Layer 7 of a small transformer language model trained on English Wikipedia (17 layers, counted from 0, width 128). Numbers have three digits each and are written without spaces.
In attention head 3, each number of a token's query or key is one row of weights dot the token's vector x plus its bias. A token spreads its attention over itself and the tokens before it by the softmax of 0.177 times query dot key.
The model reads these tokens: " Jes" "uit" " school" "," " but" " private" " t" "ute" "la" "ge" " in" " music" "," " viol" "in" "," " French" " and" " religion" "." " After" " leaving" " his" " first" " teacher" "," " Carl" " studied" " viol" "in" " with" " J"

Query weights of the head. A number n stands for (n - 500) times 0.00074.
q0 (bias -0.025): 476454554740589387406405719579329432496428465479655412504213327415533426467552555662578614688567572605522529593313465636614578481643342685687421661370693500340707468446280308466453215546508572421368339379523710340676429535565449285632360286330668469676515339488583496675360442577379578700542373370545576653591474283531648359472407374644866404357309600488437542535458413332260618406500
q1 (bias 0.095): 407216429544328515484612445375435671230422609415536459579388335453341515483431360605572356291596372419451258345566662419577632409464570563442465740496345660377641839559329692387520296345437636330500787594454413574760440389467532739658437647483598563606417473794347582568555743559588384512709619429466682437313607621532698591352480457725613535723209251361454400504457392500520528427432
q2 (bias 0.273): 235398585526398632491412437556251638706383612206640339581541382394646379468230220629463425275496417657306915474516589533504366513615488402672612525484599474512550665556482543550638367428531090471413306508504549504298539509249335388431350476460559601168297597794828382474676686661702504512662300605645334660622496682581629537473445475425429513408663553573847421559546571650423323253477
q3 (bias -0.199): 676257515496441485438453656574460440557575496735741619363537511591686304553476264409449556427526646467595561362426519608608279719542482538545705572525358552518485227500286376605543527538500456366481409554522452316493531729450434649598569365584764451662633617508298338488642347709758373605380540390146433413414692477450500449542348228676451618351559421431603664579590504824752512585324
q4 (bias -0.084): 731426262479662620442706480479630480354266730575266449340652422410492469465500512617504685383417444357606430681367381568207521607455366713528308643662443338745374349266595309363496396414778551496652545663512414702512450541581932636383347520362545369386737463339659293645221385488479546219540697557364468508589508416492431367620651423427767557302356555418595608667440600445533546452469
q5 (bias 0.065): 651373472508350376456387484366531449528476541522356496592543552603683534382561476405550320673728188399572115548689480380523638564660370488555625623455411417441626427481660496504496548772635521457465587504411891736485294309369598652565462321542488563528508623393581184412381615560307254480688560488602664528410338447580520443664460200641587250492570541260627820551695539483700675372671
q6 (bias 0.064): 474401541463642604496333496106308395657699609588548629684399676529408496527394422549216703282643688547233670504555496346554537274374510574565586379555477538388413594641469478453481686452387458622525592591680692605444351448662496525546409563411686416445467485489511434533582366427530560576442500420571554661625586590626558313615393434645304603587512306478479234628175388694316534511385
q7 (bias 0.162): 537527455304417482619530310274504433168688768304768749554531391459396586625360831651513371361649318566703773231534518460576242468318669364241549622457486392546433760381404868567652523559390745482602360448620505460500408350449352487561456344676540468356477297641168644340447559459702390291504521486776665424621373468628665426413314581669388491742191299691709278455380691326409454430870
q8 (bias 0.057): 317359504775596715559524595619588496442516576460525666508337197363460654487457432587448631372496586350552598517732579528520166429454632508418423214504606617469368708664825470570437277663518539569423442465260526541599356283488632297476491595509751475455367273483873397668478527649529466471561974521598386558376222521475328620599612611320586380175253659446596345455353610556471432520513
q9 (bias -0.169): 791533600496730370424330512534464357421455534387249377529541492696552639438684686234315451518423484427560675534616492484426458462500504775788712297390389574347512551309487593479207298580438509524382467658594234628484513675422547459580656384390343687653454558418657471437433757537597492651631744504549672210414415786248533076576479562516475641359573530563592488521496524509646049419383
q10 (bias -0.022): 326561496311503408474644594474368532425561596277594497685496496471219538681470467431647625523665401630514414485355525482617544598533584442464603381738419632566600504439672662557603452529603357316680334593553353321507394359565541330483492677496425446274330536511404457741246547399434584592511507446562560500396440840198585424507735611667382388712540679398503801486436578567467685563500
q11 (bias 0.045): 536610491425713397545275566828356690408435504662438462434427500759373580411776455337772426621619241483576330646541703307522326469434434311439427504343186408427448356719514281778496700531425523310521338542698757330513737593583649509668312508403408386797619609185590365509392677373353469440599683334420375771409513500341448344605249714461530592296723473442449672386474634637725617188410
q12 (bias 0.429): 505601646228252302823427611505439723605409401218553381679316698350300514243361647491556205433519652745565921237608263344282642291675514452390519659273464389496577530727316746390574892471526757543302370518675121371588367582559574566477459495637562394615389851715520634407474721288652647396362628452629291428679561574826429509367635394500404201684426315743495339298557533229481515340588
q13 (bias -0.201): 322234492615602595483504420728504600479271465482330323470624361517747290698470564468684700558475359348338559445575525372214375734534760796371525496456630597523466323314831582521543312593711359421434391556376376191403560470567556285468473715371647597705622483250280378432775405698312444396409432597383571664317410608223504642415492819504508504430528574258590500664313562653445362611450
q14 (bias -0.162): 500286730485493521559321634659461293374364422618482610456589627562632483461593423459349686342423543419576500474591475582443758668595334627486472352650376424523561760395250585285445327412777496624592681545372621464427489522462288234448566427653475562363543691308426619658442547656680585397500514366318621413395430511515310479453293468543324569627516541398301532680418447485474255479656
q15 (bias 0.127): 450753462546416552450493591469708377384466349504606590458319817693384363737317688507365683392232563533298484287620553445325396530542754409608381338543524638375628539496516558358735638340584232504433304615404587436518431288390512578500690438405470711418481605547442395531472504368312638700675382666544537387617401485397358511549511722362418726379367555648668415541634396421519411581561
q16 (bias -0.199): 610449565552463672504667179728674504483640377783509398539466637521578246728465491729612893477413635299615228504696565282559439422384656547661399611456719536670462452383400238470609452647541545454303260488769527262696448719488421378631615447572534628551586385504579291608354749226513743618449301449179728483350575500392665492461397470525411500531457491409533416385390685705323535404121
q17 (bias 0.005): 608364418359410470776371500488455523338362568487805189328679368473552444475304567467222370661458404769641433637525395618645492386469373621531447601595521496504438464653471694412571717707244439302432624555416537296597381676354337470474683452729222539654585659468409515350583507620496378427565511504496546806412379620453688440618570485765465469484264733606354359674446565581449401527416
q18 (bias -0.022): 380348268446579621568460486486312619496426475669311419518549365741374530810887637534493479349658528445449546303678532531497543403511367443398517351507489356451504387603726489616232407550602463590573415463542704282517399375420722458436432507313525337570528500607417489504458679645601281657587611783576364496332314504357469442415543722483405578423473445457541625581430434618621366483538
q19 (bias -0.025): 433496434489437550574310456637479482457342701386555414526511569475500358446534326507542457693571739564730402584500467454511278482522680540619571540425481568691392351688616581895270526292608216650603446400457356460420323496644362561399742256305428478565536261587515468581488650467264614539661452699609350467403419664394461476377493420425522438305436718599479397652607575323558407514477
q20 (bias 0.095): 343652412577478489276471645449441211375436586558523558611470729416463445634418705395640594710500418351584525450638351656571527431350457427511661397475370393268386625661427461707566519745565444410507454377556213474431756485331617369292324507456432785477405435504216375581789525519597682418545554656386680614244485437465496507535664701729421451512550437681482358470594261476393484277656
q21 (bias 0.207): 425771527142404668605235519520463421489500531641592522500646534500368401545449570653352229723578447273401418669578400422342543566481611435402657572421358508335515469353374582481531694312419759657433309645556452443398605412324665466518668306375375569462531652306496250407476571668454690541425590352430316496760404547373425474419531508459451382783799338358474504329504358421565488701611
q22 (bias 0.000): 539526740453603525418573590578603664432386535639457273513479573504603529355610496427715382260587659604651505151353539508311630504448604312365186803753582789390513426724505604614661656771441487429504504496600746656814457543428640237459440336518475398394573453385657568802436464483452327445235653534537521657526359399689386356320380479555297219456444306582438600262366542722646845417408
q23 (bias -0.312): 425459377610579753168422654667482504541581426805244349596620505527592357456359343422482617664187831553343647372555509580563704445477589505558504396487456405374541589376736287491509362409471566549384296703705381392313606509551439433696461544328563391514782609528338319578335636318233772223348298477325652672359500519385173710462541857540671632790520618326469830681388366746569212372275
q24 (bias -0.150): 282461419415429764394621500689731409489332315542372383504526596419474614627639637537653599693616527737278255543611632523572496426477424465576485592398467532507580425395508394515803739655230331428564342555515544492644449612769623394544579659378811739481469658416145469644484659508500500326428383485624595408472313504449470530475465692785619388385500544278377595415435439652574378609334
q25 (bias 0.343): 546525714340490573827509139308529676594461414108600651475553450441233661210444349330807437632842412442585399600251480301466566790605296376343364638668495515422451398574258621270545585724537645515820732392578500451249505460286657878358468334630323455530525589438561589314225588574535400446427823362940407495505606475425529462386386530666515416286369526725820301239388359222615789249794
q26 (bias -0.052): 520606370642342548407532557516500459455294531648592312515519481397621634496289442518544489552404295400685639270525576318627419462603358519429563253793370512521628496386577566628667527355427496724441583457507540635471411363518371541449471613516353473696717640610318523258309539648589465870227435617598552439504685551393552500598519428635624640249831685423672526754448410350550372600660
q27 (bias 0.391): 841466688360305561554568313529644282366353672313548505394580654164315610423589691656370486296337538458284660505500109716420764452191320466510495404373433786456610618613245573543711524244337345406467586445476409548298427596649190651307763601556677361753793658540539471476531599534914612571637350548598387471703449638771533620588471438666414505733161515699491293122680472260225731547588
q28 (bias 0.014): 336633384669620763527617743446457422531544459318629227456639473394432534547468397298735339303564435530415762380372181427717856487300719677251543650671100606655452523512566603461536626660561422379561549353574352299724500189375495487445410441263373712535535394229617614437472504712899442396748454531680465790664504387304426525334553232526522275550442573651402565518413509587580523323657
q29 (bias 0.134): 419535583559584454631418531588811616789310416372413474646304371739557369617480616361473597538386392634654686294372307573427436433508478709508392473337550471464430617367521488279444464097442455462400402675454393551384532669548524454402689515508523269574402664622540258476680474661703703450214389653546357781261523452607465541586492551724636641464656390512269519461581350496756524653525
q30 (bias -0.076): 555443426512595596579535692487583363435290479420533605348252639410763516461731450391670472327508392779563386731382586244496454496553340369625672447577652700613390521481318492314512595652409615436784553465704744496586338443446521540680338343504350500496684476585462354558570534288152496600351430410570620476239611818508407245474545703560593789752550593274472624289657636496516487643280
q31 (bias 0.163): 444698540331476355972509530561213378475446333253694203356388733352262741405398601382543261616817359572562452924449247466315424705620472143417675535626600366614220515649316661539444525714537768612718623439374479436330304207370520864741553486380672540505520456428561530755563509460570179797368430441765291599556447246530563514654371672666770238653331433749481364249519432423590556365649

Key weights of the head. A number n stands for (n - 500) times 0.00085.
k0 (bias 0.070): 176387507475486497453581486449401636419570525542635530578382574574534443489303388520644490541469278283561504418638535469396561461617407362696497525277395456415637663440552554339518461749553463424497317429493604496568511440480678548612295554608662571549472567606381500586496477394328597573416460422579677535453126612489528364448323683479595779944391573546640559511497320474600457300683
k1 (bias 0.229): 419399478683649528561575450394536615603258465350484512718488491579397458513348510461615584400460617595515453443567670463457580449617450519736540481556621670613466342459457529506558439522300480352454519566417441628707228626361535503434453539503534356335415462585535606723386579481366439596556568679463611563552503539592450455497503606612475381497507549304321777319509466529405622469216
k2 (bias 0.397): 635403681236663361485631455680442633790596569496410432568328433586331464882242401582688581305634489690572448508451466365654405568312483350526518679398636484755541465444433530378546420286512438489548302528654418356396382710665427463425628360705455489604264407543427704526600357410542599717445235347372478530442456508466566568497680466541422608504537604621554456489750471628500489602706
k3 (bias -0.206): 586304487537532585638478517459413562335549378222744373513533387557430328631692375398423359313548513354554256493519590471624466604567419483421647430544663507405563701522288442592595453510380483412598533408458622404363619537628398536475325372419612543378493663655500507382393581490628709454631437430557670536579607742520464462286450699530365347534339820513484464580628382486366541510486
k4 (bias -0.228): 481463301530692511405294593504579460344618576597297468436526227649561479448712462422565404508569529511371798304608699555742595496632524721515749549581440375583530377391694215397248553436456364599361463528705523348471508376363473310546664547370437437478493642376141444265456556466462655518526613675592680307431449554402485281486635533415333593435566678413392577690338493523436328460448
k5 (bias 0.227): 347422625511500434706206404413249511567507409531550443507389457539486717364518446551424314511828255600439508436454817570444598500818350561525521599346746370533631558440553355581333749579485607632479468507375522570578316457634606559388584609287553550429585387511714539612591563646604439490500426447747559323647562526375542415435472408581592489482296710586503448560406413352493358559619
k6 (bias 0.090): 554385444368575439551450484455497457587445545422328435566384600584557512470362592770572509689545491567339584484317366387528189431378317288491384606565616659385469439561437414386646532613437581463463708639473692602518582669465458701589430440634670525342618590574487494569613456572551617632534473587483589512519491513553528485463478612515528329696565526415440356416436393655491726385403
k7 (bias 0.442): 496432390451548622550615489292613400395295712353375561663526341644485525387473542561653638709562515367449496443370705467452496191591655693407318745489621618389162643507380658493427354565376350337474436790567437556781350728528655526478593518420568711436421624661643462836573451391473485340485546492431411553473628465489440431448428481306324602473229391447332404387545526500397701415345
k8 (bias -0.166): 387642407529641420547473670587517532578493740731650446650256521411374656477570641537538458406648566694493737514563678437476525317539650557546476638477409396366373464603575630574594442429107567660490252412458485412622543375316489350565694456496602465472472429515435239435534497330493482713500396599344304394383562737514556418422329479444479436793637415586401451525559744603421525379684
k9 (bias -0.003): 436639563548571425478222676433489641649214575349570392375575445570571325504530534594365540492415568711489713615620198500648410245662521430779666185276582466510507579548333500435335377485551389597285412552597523602381455640590481529423661416535518566620522445420560474626641586573455593388348691606579641445352671635526449528601276500587667361564512401622546367580587309294552376679607
k10 (bias -0.284): 443482500435503374482589397554304552299340593341639637500532529488619542509542506649563575344483488509477554527560459405483524518583629597544488579564431521519503404506653458413401586405519408243543565413365389401534545674475446411601519537655319503456703591591422299658434495503494345613555481389390584365455637470346654585589397307599686547479565424290514555351630650460473464403449
k11 (bias -0.174): 508451584435342407531410394550526418523564733442469424511444728534409551314641523609540376706670321348678529630613542600466636492489322534481437663428342242384304356568423384534539596596431556459731580337582890459344558626604566534380480547228557557719530375464690424581374657348234504552530550386480485413363585297550455332472348576973658394304232358546515582485515515393489570667377
k12 (bias 0.193): 608605504343455561492459496691666634531412528504269593304576516636421519649484314619432581467375466489653592390293305622335472355418693516230320698346425703615272440423512330546671468469744549198302259378428439546704330625647600603571571560521361609465523457658560724539292646379575749274466426710596466500464538360610385597421535539627465411424564444602684504496316515520821747637353
k13 (bias -0.388): 389479399486298398532394576390389794552630738692531619343476458538340387633554429560366736279429415642660665647471629235695454489458416667469735330546437377378462536647577620538539426476223616565469583447493671417513659469467514354420426553511300431665420569421355428416585364302546613462421434344362493355590581489328627577564559718301479666493469593454500531600575531529584536578493
k14 (bias -0.277): 403500551443543701407479598536558466308375277288621551573460449453251503584337561527372506440488441599660466503526490472584477283818476484387398349565625464654676578497500683491461487621453447515386774530522427638425629481417494317458490370533462532487484683543355660404568506699638436404478506380625326440555451289500406379552421450547732380643483595557424432538547401490497452389442
k15 (bias 0.246): 566592623555341515444459585481630509503554435411417300411431399384606465640390671561394735655459569527450464528514466378533342562488514589428539467448542662522579406660565602388469460494270643587566305300434586470416612622586462539599572441471376351594527540541528403596581449381373546281467264567347524497579527419568419485629543366365430500773439475644291530306506407592521394562576
k16 (bias -0.394): 589311337730439454392612453407668807504512452513619796488423441468583210534366464632466473680588616558492253373618698631504255619520293524625651409259429545420543302533567637590359368631529488593558575384593537223357396520526484643628293417708441539637476441725528512328369530370196752512578459496251605366549492719301247481598235641465531654541317496369431473634477651684444452611449
k17 (bias 0.167): 400333538406389629380253670390416545445500631346483460692732726385416573259572670404335497334611319398490361419458326439377596248514607685675401628670607471705500571461330613569589542367637460316561510295476449765606281612428461572407504453445379438614347545587670576458474445497715578589391582580522548490435466596475473550519465659342521469597236561525577466372603452475566486473384
k18 (bias -0.116): 540487419529484450578473564572525563673240697486406512403528590606444531394454376466615551445478576447509583695581464274636598516746422510443475532421342326506589635425514376525572542222285601793491648512503638564534516526500319560528383537497487571660526519403467190614624500343366451361718530417386595420649447596558538392411655266640557388536514600387559412481573617380545539613507
k19 (bias 0.196): 441443599465407456558334417425608616614377656524462467474331573357512515446579623345518506618550447382677610355539455435606390503449640494617575484401398520623592333617341328610588600362324576478665354551597377478400442449548533463467743387493291786579529322517503351307708461589342578497553596421268688643352392350461494528383510411462522570605556592436675534573500500530596552401637
k20 (bias 0.370): 297497537478527633472491420497357567525488418380435453705570577602426361441405572650315421385356467437592503478440673473630418431491532537460355463465293548520451630442562403607478544494480693621301497447391497589512579726561528545465401556796500380405614457638607359659569312340403441567476646528381348442271743516547573604429506534527589377586527474637506512257582361433441535587560
k21 (bias 0.264): 654552546336472519563655507367604510403471597450484339297510546787456410771419703438383500500487413411634521398281382628436480559599402510345622634448542432536519336705639543400397586336649578558401467472420630481562753608457416394434616516448390484490552327327690435470423350493576530481307667520654481546534535564513384575689523389461497334335489416507494506604535369378658764576430
k22 (bias -0.213): 600500481432569734352436358599540415303467500805583539602599436309370632532589210378475422603704529507496427504476477493644412337319535519452577593514328336500310404384599321574710519707615660504529653603632606259854511575496512588693588396504582556612537205329508627674364518268542515463581525560572611645454402500406589543521354433559556242458281732583536658485286515699285492325452
k23 (bias -0.339): 682482519581290432257420261564436388412489304520537538326504342507344335759508549468518529308454554690637536303548589496446534366548583518635605272490347431283621643431660421478455466382531439543320526385623773704454736537393319558651267564488423412544666463519477438317571407526332545710482399471472536441576596508481355440591655742838431673530731515344429471471627254684574462403516
k24 (bias -0.377): 426325635773485601525423388576404500633426478459491556400656500615584461556259668443630586361564469381506406491610559332564506456500520572528687238550211347560568586556550484386481570547513650629546310438589608472604684456418311564572460620566444525469553404510430528503227558491541418362420521466527500332613573394402586587606444671497475453523407406368533396410436708604588567299372
k25 (bias 0.283): 504410520622618477643582175384428570387485680661429358252796633516606687153649249425580415816542411294635614595379579515338460211468493598550258786515726447821407472382475297434420472457408508573665610396600393516425636559566697492361450530426492590333418477390496593603316540711631420485519367500479461402464660420666539530500253242434387387391552464583549492398284496492658380477399
k26 (bias 0.057): 468569622580453611633411583507290643569514493410427513233405510507610460434553384477527503449517585520526645357506382470469683622695571538517405431633739496475713581649203605534465454316305522337615431592574370616451707399555493294569519467409424479479410376543493637682707274635742588612391529614485408332614403521605415404522611397616199324347271489514447371397524286428503426567660
k27 (bias 0.364): 578739294336610367554586458488720552421571322496348482588537402485427540468504920623639694436143537522475569229454378374504400485435709553429411538593476532751643516528416384406790481572524551608767413619667445553496434534486566589388614565544681432447432530567519748584403638693427623496422504640451370372473401430580332347319587538310361375691237339427591455432355545453637450437243
k28 (bias -0.140): 199607337261569690476564472363557664480688682526448237587469555532622598374578327417408281311535512554663560352157508144679746388512733683527380540612314554591469537745517331531500460584765628442492575425446558571572141671422407512595708314492319615445385488644540716760504537421632468570403594437394434642647573334468508298624528390707425461488613471360458523599399547471576492458372
k29 (bias 0.013): 755526487493440596553432617470541452487619607546592652395519350653494310663322636587528532611525404465622577539485415484446649516379409369465417370460455337329497687417535590539666401434715412570506308339308384529581669638586450238463636428617390282367340614388397626384744625562573450343564383503650465377635665617395561528500559607587613484476457628461494538555497484622634373446627
k30 (bias 0.104): 466452668691532718783465340523446386356427443609448652358358608370693447540377474425439438378702383435496424534521526624160352560758413347747719485661627322531537550706358424199534500586658612391646511638595333522440530567479649547425372639312544574674664556473443352327528549541360470442544356507333412367535619519440581529483478593449662437615545427507536613237570336577163432656484
k31 (bias 0.330): 415492444508538400776620689520447605551406476355421057516612551255322575370585436428538430642381465408542538460279520423174625568591511488430306693511429319816339443504718520555472636663592500566620606609585413727474592496630771554545445515284614685363559421377722418480184360370432344426523530331445578516655573524703449621268496480379649583366387337544736454559302624705548391465585

The vector x that enters this layer's attention at each token. A number n stands for (n - 500) times 0.0084.
0 " Jes": 519490678462371471506425481434405670581483464320556501575500564412470471413529678566393553446527412542427381625750659415604502484698264271806604223516670396234744507597477470488423416437364447487472567432550636400343656517499556514396385594666495485640526479562505269316516558461301531494532518606638494435571564590484603561557542489497487538676351499461601314449546352301407340690613
1 "uit": 501534563506299411533310542512363511456445547313536509493487488339497419493479609423505494502610370464407483542794592464518445541647278352978672340477578543094729510519351621615313535580446491476475471430592616631312578490402348569421424560448510418691540427462563304331675533537319528621612579580639520489600558537452402474536466577558574472645457427630685265500671480458396488413586
2 " school": 477554643456310380355234524379418557558546480251646618429525586346438455369514594476333492510707403460442472551666595514551467497689344334814626477631574521163678617582411575493489465556374476539461516519570647452320521431317366632366351449556622473682602531503576229406604577506526519588693480565642284595416478491502533484573511721546509591456368500569678288420663469396524389399620
3 ",": 519448645490394398414438453429385576453524376324617526547517571387514441521443730464490393528676437566501484509727543471569429530702299292768701227445571437187701518637407616547410504535289554426561518585661646443405589506384516561428394498504485521772533482453496262336605407487459542612561582452639459625434550506551540524635560670564430511537156536592548358430620413252352430497646
4 " but": 584513655509399452648411463474303505405568496293669526448519553313491543456539647325578489483706519674544398561670506477667414393725254377893565266479743447138708413551452521448350527578445488524363531537481571413400540491419414647366389545521566505599577546430503204332496464570492451549573527436653552576464371533415581459596405711570469526608283505656466386478641439391460449581632
5 " private": 556508634554357393437273564467517494564552506314668495466541506320597600385488690360435532512699387620444452627647472585603398527668283317855559370608607418197797592459500601546393419620395514426454514386537597466369510506272454578489375468538526486693581544602537337411626508616398530574710433524657385483479371624430402540486453726557568514475255496550557381423594393259391482505520
6 " t": 428347481542475475327349479476441444425644472355656506416582585359583396546514660623441549589629468672469446625653595340523457398667319321863669365616673511155680482449426517483322517507335532433424542682495593479426462511402484497354382431458588413707529603549545282356583444516360623680541444502713504675408410575586372511640529525659497567589453491524627401353619519198598417455513
7 "ute": 503458690472319589446419462529400617358566538309557464507493563366557385526544572345638491588595387578298332535630541541580403553586248394903503385589576399206668663466321512546433449430418492596442700493519573556360507475388428579406386545521494406663473548520523311491696385433398496771656586597582503514342374616427409616680368662613565411505457466688498285493651597322585490470514
8 "la": 580570553445406420468266409545383419414586503303508496489470503452524407499503549521537509628638433711390500533679617417398445486575202277797659255488542430283706559566338588457304494538463412560460667571663624695351499514329370552368354430455531456693507511578656284373558429466378573749580543578548494575353548514471569605615419552635554506703251546576547339453653552433591431491559
9 "ge": 506470533404329429511225453387453528399547584318598515467529629368518481494513697352584483518682383587350471652683602496479437384571273362840572225528547425316683575599373560442298512506404422553508412477708677523341503537338356598439426418518570468626549553595577288392631627446463524695676711539514410507477534595582435592511456638652517404541379491723563251464737434473482440404506
10 " in": 563447538482465405446369483407443567421556494337715522434503561454451515517422736478445440507689487595421512690701501457625409500637231223841691360531629433233793483583480513383461502561338524486513516417441680434382585544437515583379317490492432445677588567517518404274601497403509505710480516488601441609449555584537530564583595667509492585582229471486483338358696374314526335490600
11 " music": 417554663513354430448384558357491621540660591101615495484514574396447481485596708417465561492628394481495430600715547428668362564621324297829605253632461523124626564518372530456388498617418554481496545632599596454350561550407467530397410538521571428632647552554456328338599501566400448657492413465519319554414560550494403548684572576537565478589304451453601304355606430388478567420683
12 ",": 541460638464384435439474453409392588427539376317578556545482560416441394569417708474561397515653400507485456553707494538598453578654270303831728234473661434184647493631363555515398498544315579497558544594655590497340589486308461566450376518534498475808553495495512288352573438464452515631545514441578470672457561527516521510624545627553462487588151520613519372422639395317437356551656
13 " viol": 576601604419460486429377488404454439437559517269634394497569458387386442582559687372540647441639441543530404592785608500655547546626258345788555189570686461033717554533279543512264549583414395491437417399481634517311507613391507622395488530535599514757629570543487374392524523588364443677450465546634429589413542518486443504617464532539502372551388460595556395352675484445401406468642
14 "in": 574473602475387486393368513378514527477496649261555548514416455489332442405501749511477359505681414570466487592763512561533421499549278321844508362542608417250776440554436710478379498590345496548477459468594693534392490445304271558466381451493561421724652461635632495406610502446396485702589507583474501579513609540518557495545430528567581524648389459616569381295744398251480268477503
15 ",": 509479605436440469530470497390369569451538441321604553497477513484434464505407744428506382499583430587500486550735500600605395548656254319829737195473609437161639442606396620440372502525318506432549455549650617475416593578339350552473383491472587472803589505591567325362554436513435531633550494487550469640504591540582529487609593623593470527583172484579517377379685394283348357512627
16 " French": 495495613502424407414431633409478536588537487286710392442562525378407529392508748408549501369616421548450542607653494491587397454670235322731644409587540432147704601462391579563397487475425500390423500476657616576406706541417428532579404514536571510805555490675595343288603509563290457625547422595544376564518410653544336538597446654610449508522303462501538341350678477389331422465609
17 " and": 572439641426464372503438562425285578387539391358753536453471472452429384566522576462505349449621439655623545577739447545556394548659271320834731306564739630290686414561439488441407590377407516498441429498483615500446553444413360557460345514593594536752608511606564163326588417500403516518659435593534544614462412580527450529626483658591423506603272517491485455279591491311426435484634
18 " religion": 439538621420383424558364634414443548507664566212723492453544540363419434426409716491457468490710468507531451605734569414501395439666347320789571280592586631233705540551317578426435397571441474511419496524621455546341400443411380585425340580594508549754524497599479257383613571541313426515595555539474291648522502533446496475657520615761542469536375514431666365372622486441347575409635
19 ".": 465532618470326393523400520328363590456423418269669518473536586462491406460474764465558351488679459622500426585785637540569443507682254254856696286463658385301707439588426502498400504546322516511509509406617542439422604481465589582423386571476505496732516571502571330305484500462432444557492501534614552550455519556446561516523467622613498530625248399585640405454500339314512386597666
20 " After": 519537676597376478582436540502525533434409428265721528517555578327429586523450704383557459459661463610472362610778489417585374445748190268769637391545626340325805543505539560562437595576349546425467481374498591412330557625385433613359255531501435493581556535481584254360515396487474457627544412528506544550497493594392639478499458648565534509475333479582595399416617354417524397595618
21 " leaving": 479542599519331443571420490473303513480499478204708557434625469381525469438481684420506500487597447661510345585823442501655305448693334265694612330582650445279779528479470551438422568571483604416457584333471705460383388574526486619374319502525487489534561451489439261405593433530406437674508422649582493505545519594456592432507465645519592623541284518592621390462744391373415439537656
22 " his": 452554640634411398437282543385388533601465524258539411526531536474650471425433795456456454293534481637512403549663524425671335444614267218844706348570638494340676549517517476456464496532455558403518574420593662516441540659471482568503400479535621463520674481527505263315631462478320436556608413466570448483513496669516652496515410642424566651470283524562601368393719431333385435512649
23 " first": 481524528620496351415332600478425520644424494196605514532670610475547365414406659410440403370666507684586393577667389486641312476644379268814625354587665578147632512508365541516413511485360539470416578432515636528401462578611438657503286529493475474580430466568471329351604473475324577587681444567666504430447460561431591482555428690391537549544408416596679434419701475257458479597577
24 " teacher": 519582720559305387312356520412401570512540486200587557566476591386449382274506582522407538457673459477542404516663518443662345407672442316881579448658558507288641614564396583447518484539467437467471550435541645561300393466455405670384391487514566469651513543492482282494635394541266484517647556467671382629419470629495619498586539586555615536578307363541687370470721466283422506516610
25 ",": 484473695453360384464419386440354543426473384263578529521544635366468454495444681496506394470689452538499414593694559480589388567703252307832731269417593423267660511572418596471412494547332569456595457540660576499385542510478589596483344497508508525724522503506529304397538410491409507600578575465578550614462530525562639500577515623507441480574169470670610385493657366257333410599673
26 " Carl": 469602540479470317419386473558412469367487529252621367436533525350411499449513622509517540426698428603552432627627422506639455507813268371778491393455606435150732567484383586444355493552508543521483528397552670575283542641482574452497394435547668528796573501462425326391545429539354422645602363620628508532657484620538632438526316535436370523620298355489621374519728452541422456530612
27 " studied": 509630731448294472444417500499407565523532443269568546419459492402421421427497664488405430364575400589477390605717495397587430447750422333799726180621520465345798521455420553386489559542510519474550590384550691523504501534566456711578287505522514324602649509547545425346636426583414562689559444562601441505483504498558514561456464512434461429494190396653627377340754453411387406476641
28 " viol": 593623566434454485384324503353459419437491493268570400450545515428406415562485721389432627422554463524621403556812604444656484558663347310796635191599640549136680592537320523484313599503430394484454406450538688552309481648463542682340494522494667468634648484584415428358539474617330514676466487563586417540403526538541456532639491513462481402569434392597647404349691427386445467453660
29 "in": 618517601473351454364369504357528522457442613280480554499404490485355400417458805535420368488621429526499518602748505516562378497596338242833554326574566461345738530556454715465405524530363501568474469502622727579357498432357335602419373471498594414640619414657568535398614467425400508685533532573422477560500575535542536527563434556496567564674415389637638368356744356224523312491527
30 " with": 541590629444395466528369543354351555381397471295664525510588519419518460515453743528458511520612541557467402613797551506628400490661270272767706287509542559268765570531469576435455595487400525455531438488466709484478508515402401561374289491535563438582579447649527345331618401523404447687452428553535467574497466637547546524501473644442517606575174387602527295403676372260459483630630
31 " J": 370589589553471414386393500441427548538478487365576466539467582341515347529437750570467577463637483553578417603659430431697393442641300310835677478554657409198629607443406597420367529486417522450483498444662571626341537611587481417451388408495562410730586525616452309374515429538263497736526406447699422541686435623572408594544412641517473623583338400534596354421489424315401413610626

Token 27 " studied".
Which token does it look at most, and with what share of its attention? 26 " Carl", with about 20%

Token 22 " his".
Which token does it look at most? 19 "."

Token 25 ",".
Which two tokens does it look at most, in order? 24 " teacher", 25 ","

Token 30 " with".
Which token does it look at most, and with what share of its attention? 30 " with", with about 20%

Token 14 "in".
Which token does it look at most? 14 "in"

Token 19 ".".
Which token does it look at most? 19 "."

Token 4 " but".
Which token does it look at most? 0 " Jes"

Token 13 " viol".
Which token does it look at most? 0 " Jes"

Token 16 " French".
Which token does it look at most? 14 "in"

Token 28 " viol".
Which token does it look at most? 25 ","

Token 10 " in".
Which token does it look at most, and with what share of its attention? 0 " Jes", with about 30%

Token 26 " Carl".
Which token does it look at most, and with what share of its attention? 25 ",", with about 30%

Token 15 ",".
Which token does it look at most? 0 " Jes"

Token 29 "in".
Which token does it look at most? 29 "in"